Layer 8 of a small transformer language model trained on English Wikipedia (14 layers, counted from 0, width 96).
In attention head 2, each number of a token's query is one row of weights dot the token's vector x. The head spreads its attention over the tokens so far by the softmax of query dot key.

Query weights of the head. A number n stands for (n - 500) times 0.0012.
q0: 500 563 541 613 654 544 600 544 466 414 777 477 561 384 485 648 482 589 452 451 532 292 545 631 437 504 456 698 635 500 491 677 364 495 289 485 369 527 552 458 522 640 597 703 476 547 423 517 621 634 428 404 657 570 485 399 555 458 494 707 718 583 394 782 521 560 486 590 501 423 544 612 543 558 616 549 628 447 506 520 471 327 463 470 421 377 321 332 552 602 423 443 602 470 388 568
q1: 448 397 350 542 501 476 544 536 376 653 414 552 312 493 612 564 453 436 533 497 438 567 499 307 502 445 435 408 327 345 422 387 335 573 609 555 595 490 402 496 416 614 464 485 554 522 612 594 606 557 471 470 551 315 578 468 388 448 306 457 471 406 537 295 388 443 505 441 647 522 467 598 586 308 625 452 429 500 559 438 591 465 575 440 508 399 648 728 427 465 631 622 445 450 579 506
q2: 415 410 670 502 596 409 532 503 486 290 587 340 522 498 300 570 336 555 463 490 620 450 432 451 550 533 609 508 482 608 347 453 566 510 293 471 365 610 609 488 641 598 477 652 560 582 361 441 484 637 431 463 396 691 479 475 520 525 735 486 526 591 710 532 307 734 357 370 366 505 459 419 572 631 576 518 384 671 503 383 359 514 566 389 437 556 449 605 518 574 650 395 475 467 639 724
q3: 607 602 412 540 269 568 519 431 502 563 246 628 553 402 474 419 688 493 570 496 508 582 745 379 426 389 336 370 566 233 610 519 418 437 541 560 584 441 332 467 405 625 492 664 639 373 542 618 604 469 375 322 608 483 460 609 513 535 611 636 683 444 355 403 697 324 521 617 485 470 652 470 519 238 567 577 472 326 598 492 612 442 324 634 550 705 432 630 514 489 402 544 440 548 508 471
q4: 658 389 572 277 411 418 574 796 488 480 845 622 544 601 506 466 319 339 361 415 371 345 419 766 701 440 520 745 282 554 336 486 556 747 592 352 583 661 557 391 638 495 362 366 512 427 645 432 429 529 476 567 275 326 603 409 599 444 536 551 424 428 532 441 405 615 538 564 305 380 501 609 476 694 603 405 631 640 659 666 565 522 537 498 393 481 470 630 722 702 458 589 694 793 427 646
q5: 465 622 479 592 484 709 724 486 467 649 298 472 505 360 623 458 709 489 488 392 318 696 687 425 332 357 289 420 554 414 598 607 457 408 515 606 536 454 501 350 388 601 661 395 546 281 494 504 346 449 638 472 610 627 728 271 589 546 534 694 656 443 326 502 381 573 426 594 377 403 541 332 445 480 452 582 376 347 513 476 342 451 398 571 757 671 398 506 577 481 365 360 353 547 470 318
q6: 653 465 518 596 650 434 687 469 420 365 424 394 433 370 270 683 541 364 530 569 517 593 500 479 378 497 348 411 449 426 434 700 566 546 327 484 316 492 314 636 469 625 540 882 613 585 444 469 558 290 227 452 681 665 724 664 454 620 293 554 640 474 531 471 382 321 341 516 394 618 458 356 529 485 439 321 605 562 488 446 275 524 541 482 508 372 434 718 497 654 628 586 302 508 722 776
q7: 446 470 519 403 386 463 425 715 417 381 680 446 502 621 369 530 407 489 365 668 555 293 410 561 616 554 670 552 528 416 562 364 495 524 449 674 568 516 625 556 547 514 420 467 455 589 468 580 451 645 533 425 327 612 554 478 509 495 501 610 468 491 436 344 479 476 510 514 504 574 395 696 522 561 382 534 294 527 379 527 360 523 422 467 510 576 477 500 371 618 689 455 564 512 484 526
q8: 344 523 517 452 502 603 252 307 451 611 558 472 613 346 480 434 419 588 333 559 352 469 553 495 557 467 297 539 512 504 491 528 455 603 528 566 691 423 537 515 344 328 264 806 623 479 518 378 573 431 565 400 421 244 576 452 485 445 328 475 520 560 450 464 442 358 506 579 601 415 622 521 543 411 740 636 424 377 570 642 436 522 654 682 441 686 488 441 397 594 404 497 262 394 233 515
q9: 669 385 628 227 493 345 736 599 618 362 535 528 361 591 403 552 508 489 370 554 525 383 221 428 462 520 421 663 492 558 344 437 752 614 694 414 355 756 616 543 381 226 509 678 425 709 722 216 438 558 371 659 418 785 620 589 239 406 625 614 458 342 659 695 510 415 527 615 465 393 571 468 598 562 487 464 827 604 460 630 333 486 524 375 381 450 498 721 541 522 696 567 651 534 474 780
q10: 555 602 750 549 381 330 472 355 360 347 581 444 557 818 622 573 457 508 582 481 484 251 461 482 285 622 595 419 538 560 253 540 482 499 243 318 489 308 686 558 524 448 470 480 502 516 120 407 282 373 646 602 624 415 663 565 270 605 488 358 551 389 515 680 151 564 625 401 408 602 437 527 396 746 713 579 449 535 561 430 444 539 555 657 611 561 418 801 664 588 523 706 427 490 608 555
q11: 624 593 436 485 572 235 243 445 392 686 515 440 611 485 749 665 701 364 289 333 493 410 450 466 343 510 413 748 325 376 565 711 573 652 502 415 665 581 806 389 398 166 394 537 475 492 576 323 471 589 537 571 434 221 498 530 318 632 482 518 382 265 622 631 340 621 451 667 483 464 532 496 327 495 445 460 291 591 501 520 533 657 559 552 518 443 464 244 643 345 313 620 488 702 430 553
q12: 495 556 624 695 568 676 308 434 434 311 305 514 418 615 436 492 523 553 566 563 528 601 706 286 287 494 547 225 362 564 375 382 457 589 563 763 325 700 502 493 411 511 705 420 532 715 567 397 402 739 447 473 476 447 434 404 520 375 508 536 571 859 402 643 635 450 785 492 479 394 641 428 636 484 684 614 530 432 438 638 473 497 334 476 421 385 624 436 243 456 727 315 436 386 502 631
q13: 459 589 571 369 401 438 273 473 584 380 684 499 615 683 547 445 576 406 630 455 460 520 361 630 577 284 394 481 622 636 287 706 305 514 540 552 656 596 694 544 533 595 530 782 464 305 348 616 501 746 604 631 449 447 660 389 397 536 481 554 393 342 589 671 536 342 298 302 421 377 514 338 275 713 549 812 265 567 641 559 324 542 757 546 491 586 478 787 575 720 188 679 609 531 470 416
q14: 551 517 596 333 420 615 687 665 693 695 696 710 371 324 511 378 543 371 432 391 604 390 129 431 617 436 432 578 647 287 426 577 481 394 675 395 621 662 518 589 499 333 498 517 485 409 687 512 359 188 563 258 544 477 678 611 621 430 287 555 335 612 581 361 409 696 386 418 456 481 337 325 417 466 396 396 616 482 569 458 528 576 629 483 680 554 317 456 750 652 396 617 510 446 297 724
q15: 630 435 380 431 244 693 415 701 526 254 588 309 383 577 396 736 365 233 569 638 330 758 380 493 420 591 653 443 472 296 512 220 437 711 464 532 372 329 341 513 521 620 493 363 638 342 566 524 324 598 660 350 370 412 333 491 625 519 638 470 555 402 184 381 681 465 383 617 558 340 753 532 440 489 356 457 415 537 467 701 294 743 273 341 322 498 698 460 462 482 610 531 457 331 493 385
q16: 432 410 422 338 509 301 324 401 383 440 727 561 471 750 555 411 284 583 361 469 647 318 355 592 340 518 295 663 318 640 287 575 948 796 663 341 762 508 595 488 685 480 259 223 481 806 607 581 585 831 444 490 512 483 588 272 443 346 461 537 556 645 453 562 301 523 492 421 633 462 687 439 622 726 666 442 743 730 485 492 622 474 615 465 384 288 667 538 714 603 668 676 612 529 608 938
q17: 487 638 506 566 361 600 487 486 546 745 93 478 522 443 538 497 697 588 549 529 447 651 570 473 317 501 378 490 652 207 530 380 280 195 386 628 458 313 416 506 372 483 641 563 622 272 560 405 634 274 642 392 711 620 355 622 639 511 565 564 646 372 363 365 939 282 383 407 499 481 729 336 297 322 591 508 463 233 491 677 485 380 329 603 657 555 503 357 418 260 512 431 278 357 489 166
q18: 441 276 345 333 577 350 469 681 564 497 799 402 245 607 505 554 298 379 427 460 559 350 409 589 729 524 694 614 280 694 319 568 574 801 668 414 545 642 557 583 602 448 228 498 360 678 625 616 542 464 339 608 363 196 642 395 420 400 342 372 469 476 522 592 231 553 525 309 600 480 422 561 549 726 443 202 609 685 468 480 279 364 711 283 287 337 654 546 590 602 507 591 512 513 456 441
q19: 550 559 445 584 539 613 641 648 388 591 266 492 418 479 596 568 664 667 616 489 594 611 529 345 510 377 490 444 786 472 493 257 349 415 418 666 388 172 348 572 478 561 707 460 575 320 359 609 472 238 666 435 562 733 357 556 469 459 632 562 489 424 420 379 662 418 395 461 484 455 650 336 581 502 681 541 385 355 334 349 513 364 346 525 488 602 535 519 398 385 589 486 490 239 386 477
q20: 627 534 502 547 284 689 631 509 584 669 313 545 636 309 464 360 690 573 455 486 572 627 580 335 387 383 398 163 498 380 556 343 239 424 481 661 424 388 277 398 362 481 379 588 448 373 376 543 643 499 399 252 519 452 418 450 641 577 651 784 629 533 345 395 847 384 490 533 541 426 447 456 631 398 526 647 550 403 534 518 654 394 434 590 584 678 450 589 537 552 439 378 535 490 469 445
q21: 490 489 388 338 720 464 438 669 446 388 566 321 428 734 500 576 206 442 458 616 541 432 463 671 597 625 483 635 378 532 621 553 511 392 559 364 328 620 575 577 366 428 610 444 596 577 429 622 404 475 631 628 465 530 732 636 432 520 266 400 536 360 692 512 285 538 354 533 540 521 492 594 613 620 326 335 479 616 424 549 384 601 503 603 568 317 602 649 270 641 511 570 564 469 443 500
q22: 424 399 327 497 691 65 457 781 599 294 373 597 391 625 527 745 541 717 486 600 720 710 611 439 471 486 521 517 523 462 576 426 583 278 500 562 421 494 467 592 353 488 575 356 480 608 540 566 546 510 625 680 545 725 455 701 441 336 595 468 422 442 551 222 266 462 428 525 585 534 422 623 326 145 254 229 589 394 241 455 453 489 266 518 560 344 585 466 387 429 599 483 555 353 540 232
q23: 489 86 438 195 625 208 440 583 645 528 961 584 257 522 270 544 256 585 343 375 686 55 237 519 391 618 778 783 621 907 487 617 533 418 691 605 636 574 669 583 857 335 376 105 152 675 439 725 704 825 478 540 221 594 461 406 613 619 369 402 233 657 608 549 348 718 377 83 609 463 235 746 719 660 508 431 457 722 167 314 567 626 590 383 208 369 407 501 506 557 861 735 746 648 529 707
q24: 513 638 573 791 601 839 266 433 420 630 542 694 513 901 782 379 679 310 767 429 718 449 648 473 631 520 440 424 703 424 401 517 467 655 526 537 563 517 646 578 474 525 604 282 445 323 324 755 394 295 574 354 604 364 446 517 487 630 458 671 357 765 398 423 550 668 827 431 454 514 637 277 289 409 535 414 469 347 563 564 563 547 602 631 547 389 430 364 406 418 403 626 475 235 361 562
q25: 393 573 392 458 637 526 265 392 454 471 576 712 290 536 381 354 573 483 579 332 496 280 530 569 339 593 620 474 640 403 495 644 398 668 679 577 750 423 728 533 389 720 322 451 529 573 487 522 604 453 441 444 548 401 556 575 515 619 542 590 574 521 361 592 227 436 563 317 295 516 531 520 598 530 644 424 477 332 557 514 200 495 320 469 541 282 531 269 539 285 495 414 330 438 691 544
q26: 552 456 766 605 492 541 637 621 603 434 386 408 510 495 810 709 616 495 558 639 628 668 478 432 484 430 379 549 492 445 492 367 706 478 436 614 354 447 334 655 434 488 568 481 278 575 588 549 365 295 711 550 384 527 342 577 590 210 656 476 341 615 556 577 864 478 413 663 506 425 539 373 395 393 381 433 619 566 423 647 739 562 373 498 484 425 417 732 360 389 633 580 610 411 565 391
q27: 565 542 366 300 428 628 288 502 384 667 624 366 110 361 518 480 222 688 651 416 400 731 303 615 477 634 427 375 483 555 599 380 452 602 504 619 542 368 495 300 525 421 519 572 440 468 311 498 559 900 376 405 627 412 389 531 403 468 294 552 641 429 328 432 614 283 513 559 616 757 245 609 545 544 416 467 392 362 511 696 505 504 789 528 442 586 514 424 660 563 396 518 593 314 500 571
q28: 427 556 505 554 477 644 415 378 633 487 498 385 584 429 494 518 619 337 601 799 760 505 497 516 438 702 521 297 667 555 545 428 599 349 511 398 360 596 524 628 250 368 581 514 387 303 586 366 684 495 506 248 160 689 559 426 431 338 526 615 593 654 524 653 737 696 530 534 502 431 578 451 652 468 408 662 298 663 567 399 699 353 530 377 515 527 410 554 303 404 331 556 469 556 605 296
q29: 575 389 392 371 614 319 536 462 551 861 560 617 312 463 598 522 423 601 515 85 453 412 583 426 400 372 478 630 395 322 415 488 424 684 783 582 609 415 598 545 454 331 459 362 506 381 330 729 573 757 581 614 551 502 374 485 510 638 492 607 419 383 460 547 475 606 268 453 512 414 529 602 336 509 514 412 541 554 353 523 332 564 596 615 625 476 385 334 385 632 488 600 628 269 578 520
q30: 491 586 399 694 515 245 488 424 385 466 504 442 512 589 595 497 617 617 572 535 571 446 503 387 383 772 531 465 466 424 466 352 452 452 286 376 656 479 474 478 538 520 535 298 535 522 447 408 603 731 570 391 355 744 497 407 602 641 656 533 453 574 414 289 363 706 657 403 519 717 398 571 429 461 647 494 368 484 415 224 612 489 521 482 569 470 417 328 395 267 549 527 387 527 735 550
q31: 765 413 397 482 406 449 441 534 825 315 570 418 645 438 369 586 364 570 489 666 487 462 427 654 471 338 374 442 551 668 529 270 290 506 608 476 520 650 301 697 385 456 496 623 394 473 248 585 527 629 396 419 449 664 406 428 437 579 672 567 281 524 400 298 602 562 455 515 204 432 473 387 586 300 499 594 678 606 545 450 406 572 852 313 467 484 720 520 577 591 347 169 267 462 635 726

Each question shows a short text with each token's key, already scaled and adjusted for position as the last token sees it. A number n stands for (n - 500) times 0.0025.

Then comes the last token's vector x. A number n stands for (n - 500) times 0.0096.

0 "old": 465 391 389 553 350 542 424 362 715 514 564 448 616 614 500 516 418 490 488 489 588 393 430 426 516 736 514 624 375 498 452 587
1 " med": 622 595 348 622 474 506 507 245 673 505 455 527 600 415 586 548 362 301 612 329 707 323 527 317 475 717 660 397 613 342 458 494
2 "als": 539 610 436 646 526 532 481 290 725 468 542 414 433 474 466 530 523 383 501 455 596 388 523 386 414 718 514 536 487 466 469 490
3 " in": 585 574 404 718 322 549 601 137 839 399 528 434 657 579 510 483 542 388 532 372 737 439 398 355 558 761 428 569 510 543 442 540
4 " Sh": 328 797 197 710 486 508 438 118 689 566 525 434 531 498 514 548 705 548 471 555 790 350 564 408 352 605 622 445 534 581 390 545
5 "ast": 391 568 314 602 534 492 491 330 620 530 577 410 608 426 493 568 526 633 422 424 677 388 447 354 407 693 550 452 468 442 455 602
6 "ri": 389 589 403 680 383 538 428 321 525 531 502 453 577 544 477 525 332 584 415 528 569 402 618 433 444 744 558 523 507 468 518 503
7 " and": 434 581 481 645 329 638 585 344 670 375 551 470 552 594 555 556 432 605 462 570 572 604 428 317 536 697 507 594 498 522 479 476
x: 471 738 564 498 468 454 558 519 421 587 565 471 524 457 542 475 576 534 500 507 448 658 445 588 460 520 387 428 564 453 415 562 592 482 461 449 477 533 557 302 442 520 423 518 485 501 583 470 380 489 495 554 632 493 512 500 480 555 478 435 524 569 577 485 442 419 685 444 565 618 568 533 387 546 435 538 537 551 711 459 581 376 552 654 459 505 564 550 510 507 421 410 363 559 392 562
Which token does the last token look at most? 3 " in"

0 "urn": 620 443 472 510 468 438 444 306 638 534 627 571 466 460 490 499 440 512 550 429 607 339 436 368 453 699 510 518 422 522 480 523
1 "an": 607 523 473 561 484 481 413 354 655 627 469 440 637 368 462 516 353 440 510 448 589 429 470 389 378 667 531 640 407 436 374 511
2 "and": 750 734 297 593 491 478 425 370 707 625 610 539 680 438 459 703 614 319 516 474 614 377 550 339 395 772 587 528 400 472 436 509
3 " S": 557 786 197 759 508 528 485 134 761 565 563 380 588 435 470 597 658 450 693 532 716 412 595 348 464 715 682 467 329 512 314 494
4 "ans": 382 694 302 685 503 568 514 236 608 519 533 429 513 392 515 556 580 562 524 518 662 474 686 332 450 700 658 450 381 501 386 455
5 "k": 328 650 383 632 429 533 516 394 516 560 549 503 533 478 530 725 409 632 444 513 615 482 568 327 408 679 568 483 366 535 406 471
6 "rit": 428 483 379 564 392 588 553 526 597 473 568 395 496 444 585 608 348 641 373 537 519 446 532 381 428 675 582 498 362 370 469 296
7 " University": 593 417 417 578 325 521 571 256 612 540 479 453 465 495 507 626 307 708 389 605 539 531 576 369 401 750 595 553 400 470 381 602
x: 421 536 483 547 432 463 570 431 545 615 583 530 475 474 482 351 448 512 452 449 468 432 438 426 469 409 557 385 361 496 592 514 439 595 334 521 474 400 354 497 407 464 521 563 549 378 457 568 524 453 489 549 585 469 468 425 644 463 444 549 563 517 413 548 353 608 592 490 461 408 555 473 470 566 547 502 460 378 594 410 439 484 449 603 510 451 515 555 741 628 337 458 389 407 485 493
Which two tokens does the last token look at most, in order? 3 " S", 0 "urn"

0 " a": 364 281 383 772 531 474 551 260 787 574 507 476 518 518 659 494 349 341 677 260 788 282 437 307 429 706 476 665 354 388 386 547
1 " m": 625 419 318 775 549 456 624 209 684 462 555 524 509 487 550 572 323 214 662 330 720 272 570 370 513 850 506 557 281 539 513 509
2 "un": 725 555 395 722 460 516 619 192 650 560 490 472 599 453 562 555 602 250 618 410 715 383 575 351 445 700 612 546 425 471 369 571
3 "ic": 447 685 413 582 494 548 549 287 649 521 532 524 444 476 490 582 661 403 525 448 581 447 597 329 409 541 574 603 405 581 440 570
4 "ip": 289 630 428 534 465 548 423 490 623 538 524 681 546 531 384 581 754 538 484 449 459 452 567 398 398 641 486 498 530 421 535 420
5 "al": 465 575 416 636 494 555 406 375 657 599 501 453 565 430 432 570 442 620 389 467 546 438 592 349 416 695 502 564 384 549 458 574
6 "ity": 408 538 497 565 386 537 448 330 693 505 519 543 574 508 368 476 464 586 449 517 501 404 458 348 464 786 482 658 391 528 524 556
7 " of": 498 568 463 646 246 557 598 312 737 354 474 403 602 487 575 497 436 571 475 518 562 507 389 295 591 758 402 609 421 564 506 495
x: 472 835 533 447 559 450 512 484 502 484 508 477 515 428 526 435 496 477 434 510 522 579 588 491 552 597 521 511 470 459 549 494 503 473 472 677 479 589 401 403 494 432 456 588 518 492 527 454 568 548 317 409 604 503 575 542 495 510 494 448 658 526 559 504 543 310 579 487 455 616 483 479 507 491 491 521 585 502 717 521 502 401 531 628 612 514 524 421 607 568 444 558 505 554 460 500
Which token does the last token look at most? 0 " a"

0 " at": 381 440 454 617 436 485 588 172 783 446 619 448 579 517 612 446 384 416 685 295 733 401 398 328 501 767 432 448 333 408 394 346
1 " the": 546 383 389 718 569 497 552 212 776 540 607 469 510 666 572 559 453 300 650 240 702 268 438 322 391 830 334 571 323 474 400 640
2 " A": 722 708 231 838 495 495 617 168 767 646 515 513 544 472 613 559 489 221 749 380 773 366 617 287 373 787 627 542 290 451 271 459
3 "k": 455 685 379 682 466 529 531 344 525 550 609 477 493 481 563 658 647 397 508 464 672 446 565 330 443 652 563 441 438 501 440 482
4 "h": 359 645 310 679 468 520 503 304 523 650 533 267 580 531 550 648 701 517 496 542 701 422 605 449 433 577 749 443 581 410 336 507
5 "il": 293 669 437 653 375 528 531 249 753 666 540 441 657 488 546 561 474 584 400 455 640 336 518 357 431 706 623 483 511 463 386 501
6 " B": 307 531 239 719 483 506 408 146 664 570 586 556 488 462 546 553 265 794 288 531 666 334 643 304 476 741 599 598 360 544 444 549
7 "h": 586 484 405 672 433 558 453 276 578 667 515 322 495 559 623 568 360 678 297 636 709 382 523 421 450 615 676 482 605 382 377 508
x: 389 555 485 670 602 481 470 482 493 456 443 519 495 497 543 519 554 404 397 588 490 537 578 499 511 364 534 405 603 488 403 377 485 466 487 401 453 498 427 425 276 460 512 462 425 220 628 536 514 431 520 490 574 543 482 333 605 446 476 560 505 530 547 411 461 513 477 492 494 565 460 638 566 473 521 500 597 535 605 453 557 567 495 548 706 438 580 546 412 520 527 651 407 453 508 472
Which token does the last token look at most? 6 " B"

0 "ers": 537 416 524 608 536 546 486 314 594 555 469 412 512 462 467 512 422 390 575 415 608 433 565 371 445 690 549 646 357 569 373 505
1 " (": 552 410 418 666 572 548 550 193 679 510 607 540 576 661 398 466 383 335 527 325 692 379 494 268 471 725 471 480 509 375 433 593
2 "20": 466 607 398 664 415 506 453 318 678 498 544 347 644 574 439 481 545 375 484 500 620 367 474 407 438 684 529 494 537 391 477 575
3 "2": 434 602 430 645 395 471 478 204 614 421 512 450 577 564 561 479 556 421 473 471 577 394 548 376 544 914 436 493 519 471 489 573
4 "5": 402 615 464 617 430 433 437 191 656 353 531 555 521 500 492 509 555 462 467 473 530 436 499 343 497 843 357 675 401 509 528 666
5 ")": 489 604 567 618 600 501 529 377 678 490 594 580 375 525 609 367 532 518 490 487 591 462 530 329 509 825 323 594 314 548 479 534
6 "\n": 447 443 505 716 589 524 288 258 752 544 607 624 453 555 555 336 617 580 350 544 711 210 419 326 522 730 433 505 494 540 515 530
7 "\n": 512 387 547 663 531 515 323 131 818 484 637 627 453 674 522 314 486 605 357 563 674 226 366 267 540 799 341 565 476 544 486 603
x: 541 563 551 529 475 407 294 456 556 473 564 542 463 430 576 470 492 572 488 408 517 432 551 675 549 517 492 528 467 491 525 595 403 370 499 624 569 545 525 497 567 527 448 535 545 420 416 527 567 472 553 560 474 532 516 470 384 647 511 590 451 391 557 473 507 466 488 441 479 460 423 538 562 595 477 492 287 439 520 477 524 400 571 554 535 524 467 609 465 458 670 562 458 597 434 450
Which token does the last token look at most? 7 "\n"

0 " L": 377 306 466 668 546 468 572 223 562 533 529 363 522 558 489 573 291 245 759 298 720 310 587 394 567 723 568 569 396 645 454 519
1 "ow": 608 503 452 591 535 511 501 384 552 558 538 401 590 568 518 475 451 387 620 411 679 332 420 326 585 637 610 523 539 475 468 665
2 "est": 634 595 334 613 522 439 485 572 516 547 521 390 599 464 450 608 492 297 526 439 619 385 548 410 450 632 553 506 391 464 557 693
3 " e": 615 726 230 863 481 540 579 185 651 547 442 452 548 526 593 564 606 285 624 353 798 200 508 352 517 893 544 483 491 481 418 421
4 "le": 341 740 340 756 383 495 527 250 546 645 524 435 679 447 442 401 531 456 499 474 738 325 524 354 413 778 533 509 540 442 450 530
5 "v": 392 553 457 646 468 537 450 514 576 525 491 464 691 503 437 507 427 614 395 446 550 430 585 394 432 631 521 656 483 526 495 522
6 "ation": 429 508 477 594 396 526 509 302 646 529 546 442 492 497 406 410 472 640 437 505 532 424 447 339 447 718 530 504 459 400 506 587
7 ":": 519 534 524 619 453 542 607 357 712 488 585 541 399 691 579 429 477 542 468 549 623 524 454 293 532 546 561 538 516 519 376 508
x: 626 597 526 538 535 419 385 442 392 359 412 529 516 468 496 516 539 529 458 480 488 470 549 534 586 459 350 558 537 450 608 524 578 500 479 536 619 475 482 435 448 530 511 580 453 430 447 468 498 531 550 392 404 608 517 446 455 549 491 589 352 494 617 526 543 429 557 396 455 496 493 469 415 513 598 512 514 398 784 461 464 509 461 511 472 552 500 401 495 574 304 550 451 542 493 545
Which two tokens does the last token look at most, in order? 7 ":", 6 "ation"

0 " S": 442 394 477 748 573 524 551 130 751 552 554 365 583 480 472 622 329 207 855 363 725 395 611 358 501 738 689 466 363 529 325 547
1 "ans": 612 530 416 657 555 561 547 229 607 508 556 420 514 443 518 517 444 317 667 412 649 442 672 353 485 709 649 438 386 503 393 466
2 "k": 652 614 378 633 475 529 529 362 516 556 577 509 524 495 540 713 626 328 554 437 647 458 560 322 427 697 554 473 366 546 413 482
3 "ar": 494 627 439 609 511 495 539 414 530 558 510 302 628 387 422 628 608 518 499 510 650 406 528 359 412 614 614 568 411 423 419 487
4 " T": 445 800 205 744 465 558 487 203 718 559 556 535 545 520 537 616 720 591 436 479 707 401 606 340 475 725 658 539 453 659 445 541
5 "V": 288 601 250 654 395 543 525 390 724 503 476 369 640 426 535 727 478 746 398 536 576 477 611 385 499 712 634 583 455 570 461 624
6 " and": 387 637 444 660 363 633 620 413 655 415 529 484 588 601 559 589 493 578 477 527 598 630 453 262 564 659 564 587 472 509 441 513
7 " S": 564 373 260 695 432 562 474 149 767 593 571 385 606 478 480 593 335 757 270 701 727 387 598 313 490 733 693 448 352 507 307 527
x: 366 548 491 647 551 437 460 576 457 422 635 551 544 469 526 459 504 636 481 537 465 477 452 767 435 498 551 430 535 527 514 532 586 453 435 612 580 572 356 467 466 549 490 444 626 293 468 543 590 454 592 547 432 562 499 508 596 539 521 478 476 474 530 417 473 500 460 518 526 535 459 378 447 502 430 452 596 532 756 474 464 482 476 522 440 537 632 545 573 478 567 490 511 476 491 537
Which two tokens does the last token look at most, in order? 1 "ans", 3 "ar"

0 " L": 377 306 466 668 546 468 572 223 562 533 529 363 522 558 489 573 291 245 759 298 720 310 587 394 567 723 568 569 396 645 454 519
1 "it": 659 506 306 618 452 504 505 321 718 543 511 525 546 530 399 506 280 243 552 467 661 371 505 366 407 489 659 506 569 376 486 613
2 "t": 700 546 360 651 523 502 494 283 564 496 575 358 565 583 430 565 489 384 440 454 568 462 626 372 516 585 572 494 470 471 436 539
3 "le": 444 634 372 703 410 494 544 279 544 621 583 472 629 478 423 459 637 368 487 445 657 423 523 348 447 729 484 496 525 455 465 536
4 "m": 433 588 455 618 543 506 636 475 533 517 546 543 501 558 444 548 483 488 445 395 541 441 611 360 505 726 414 570 383 582 476 456
5 "ore": 467 611 481 587 367 554 529 299 544 617 460 472 656 518 367 546 581 544 511 441 588 504 485 341 455 718 648 436 524 479 378 483
6 " st": 405 542 308 731 466 597 493 465 580 488 486 413 571 520 544 600 420 751 274 517 726 381 516 364 509 688 598 443 401 547 555 507
7 "ated": 414 569 425 696 418 567 477 346 726 419 585 381 555 506 542 296 525 518 451 466 552 363 455 324 544 838 445 396 414 338 446 396
x: 427 616 598 742 517 458 464 532 472 467 407 467 633 517 648 549 633 598 444 421 477 450 489 375 462 565 428 569 482 570 476 451 529 416 401 457 505 384 574 438 377 507 474 534 610 529 593 452 609 589 308 595 544 485 416 494 388 615 580 406 427 398 466 496 532 479 580 556 512 527 515 350 522 532 611 541 525 492 631 392 463 530 545 602 468 648 461 548 541 483 416 534 465 459 492 492
Which token does the last token look at most? 7 "ated"

0 "j": 540 462 347 655 517 601 469 598 625 574 431 376 568 313 521 683 431 386 546 397 644 483 653 370 356 597 607 434 459 439 475 464
1 "ee": 495 529 450 531 392 560 416 351 679 566 513 479 586 542 524 482 493 483 543 475 565 480 475 337 471 753 581 538 473 445 432 477
2 ",": 482 447 496 669 550 603 723 428 666 438 593 566 470 556 558 526 478 424 454 436 680 705 430 266 518 589 516 528 389 554 411 560
3 " D": 615 870 185 756 508 492 436 192 627 622 647 584 644 514 467 579 703 371 523 454 708 354 641 355 460 727 609 463 346 608 446 399
4 "ra": 383 625 357 734 468 483 453 208 553 439 612 475 463 478 624 491 619 371 545 482 697 338 500 367 544 722 558 490 511 397 506 386
5 "up": 416 638 410 575 461 544 516 428 681 524 550 391 519 442 517 621 433 603 527 498 556 398 398 364 438 697 492 503 472 517 403 438
6 "ad": 508 478 515 590 469 459 385 519 596 567 528 438 635 477 445 647 482 715 369 540 504 407 605 374 371 606 632 480 437 393 426 577
7 "i": 507 522 556 650 484 594 397 400 586 602 433 317 503 512 503 616 444 576 414 608 571 489 597 363 446 606 587 488 503 481 399 515
x: 428 552 503 585 503 493 512 516 511 669 394 483 549 473 616 525 612 571 383 435 404 563 404 538 432 358 458 319 436 650 545 437 591 530 503 529 555 488 466 462 552 487 478 600 448 380 523 485 354 468 676 431 667 413 434 494 536 523 618 493 493 614 565 518 486 479 505 416 515 605 444 402 506 491 437 488 397 401 523 529 476 491 517 499 522 569 379 442 608 482 367 502 370 464 469 361
Which two tokens does the last token look at most, in order? 4 "ra", 5 "up"

0 "\n": 464 505 326 613 655 441 287 102 864 567 676 620 441 683 565 303 466 383 582 351 651 234 419 320 487 776 425 478 504 483 432 557
1 "-": 458 451 524 562 490 517 588 443 682 442 659 444 572 667 501 382 446 466 438 445 527 517 354 286 647 588 401 613 435 414 514 474
2 " D": 687 693 248 723 522 500 440 171 652 609 651 592 616 565 507 542 506 236 590 418 716 361 562 337 521 666 599 469 376 575 452 392
3 "em": 448 716 372 713 445 534 586 310 607 541 530 375 497 495 530 621 607 546 504 482 677 382 517 387 459 694 556 381 470 499 486 430
4 "on": 330 659 415 601 244 526 576 123 581 596 448 488 632 554 479 572 630 545 553 419 597 496 565 310 465 706 651 526 605 478 302 459
5 "y": 302 623 392 607 392 521 513 380 603 628 438 519 594 462 504 568 384 666 431 496 611 416 507 319 385 588 535 458 598 387 432 494
6 "m": 561 527 463 622 533 508 653 466 519 510 567 523 465 554 495 592 395 576 470 445 562 446 601 355 532 728 432 477 416 519 459 398
7 ":": 494 543 501 573 512 525 630 321 762 450 681 561 285 694 631 330 526 464 497 478 523 510 421 323 568 550 471 525 392 536 390 343
x: 507 553 495 679 517 442 413 441 406 346 386 491 497 536 543 524 543 475 528 463 525 480 500 516 545 412 324 461 519 405 533 530 585 475 433 572 537 422 478 396 421 491 521 535 444 469 500 408 487 641 544 341 444 522 492 477 449 538 475 544 357 525 526 613 540 411 558 323 497 520 523 483 405 457 617 552 485 385 644 489 474 351 368 532 537 487 472 357 494 550 349 537 455 486 393 496
Which token does the last token look at most? 1 "-"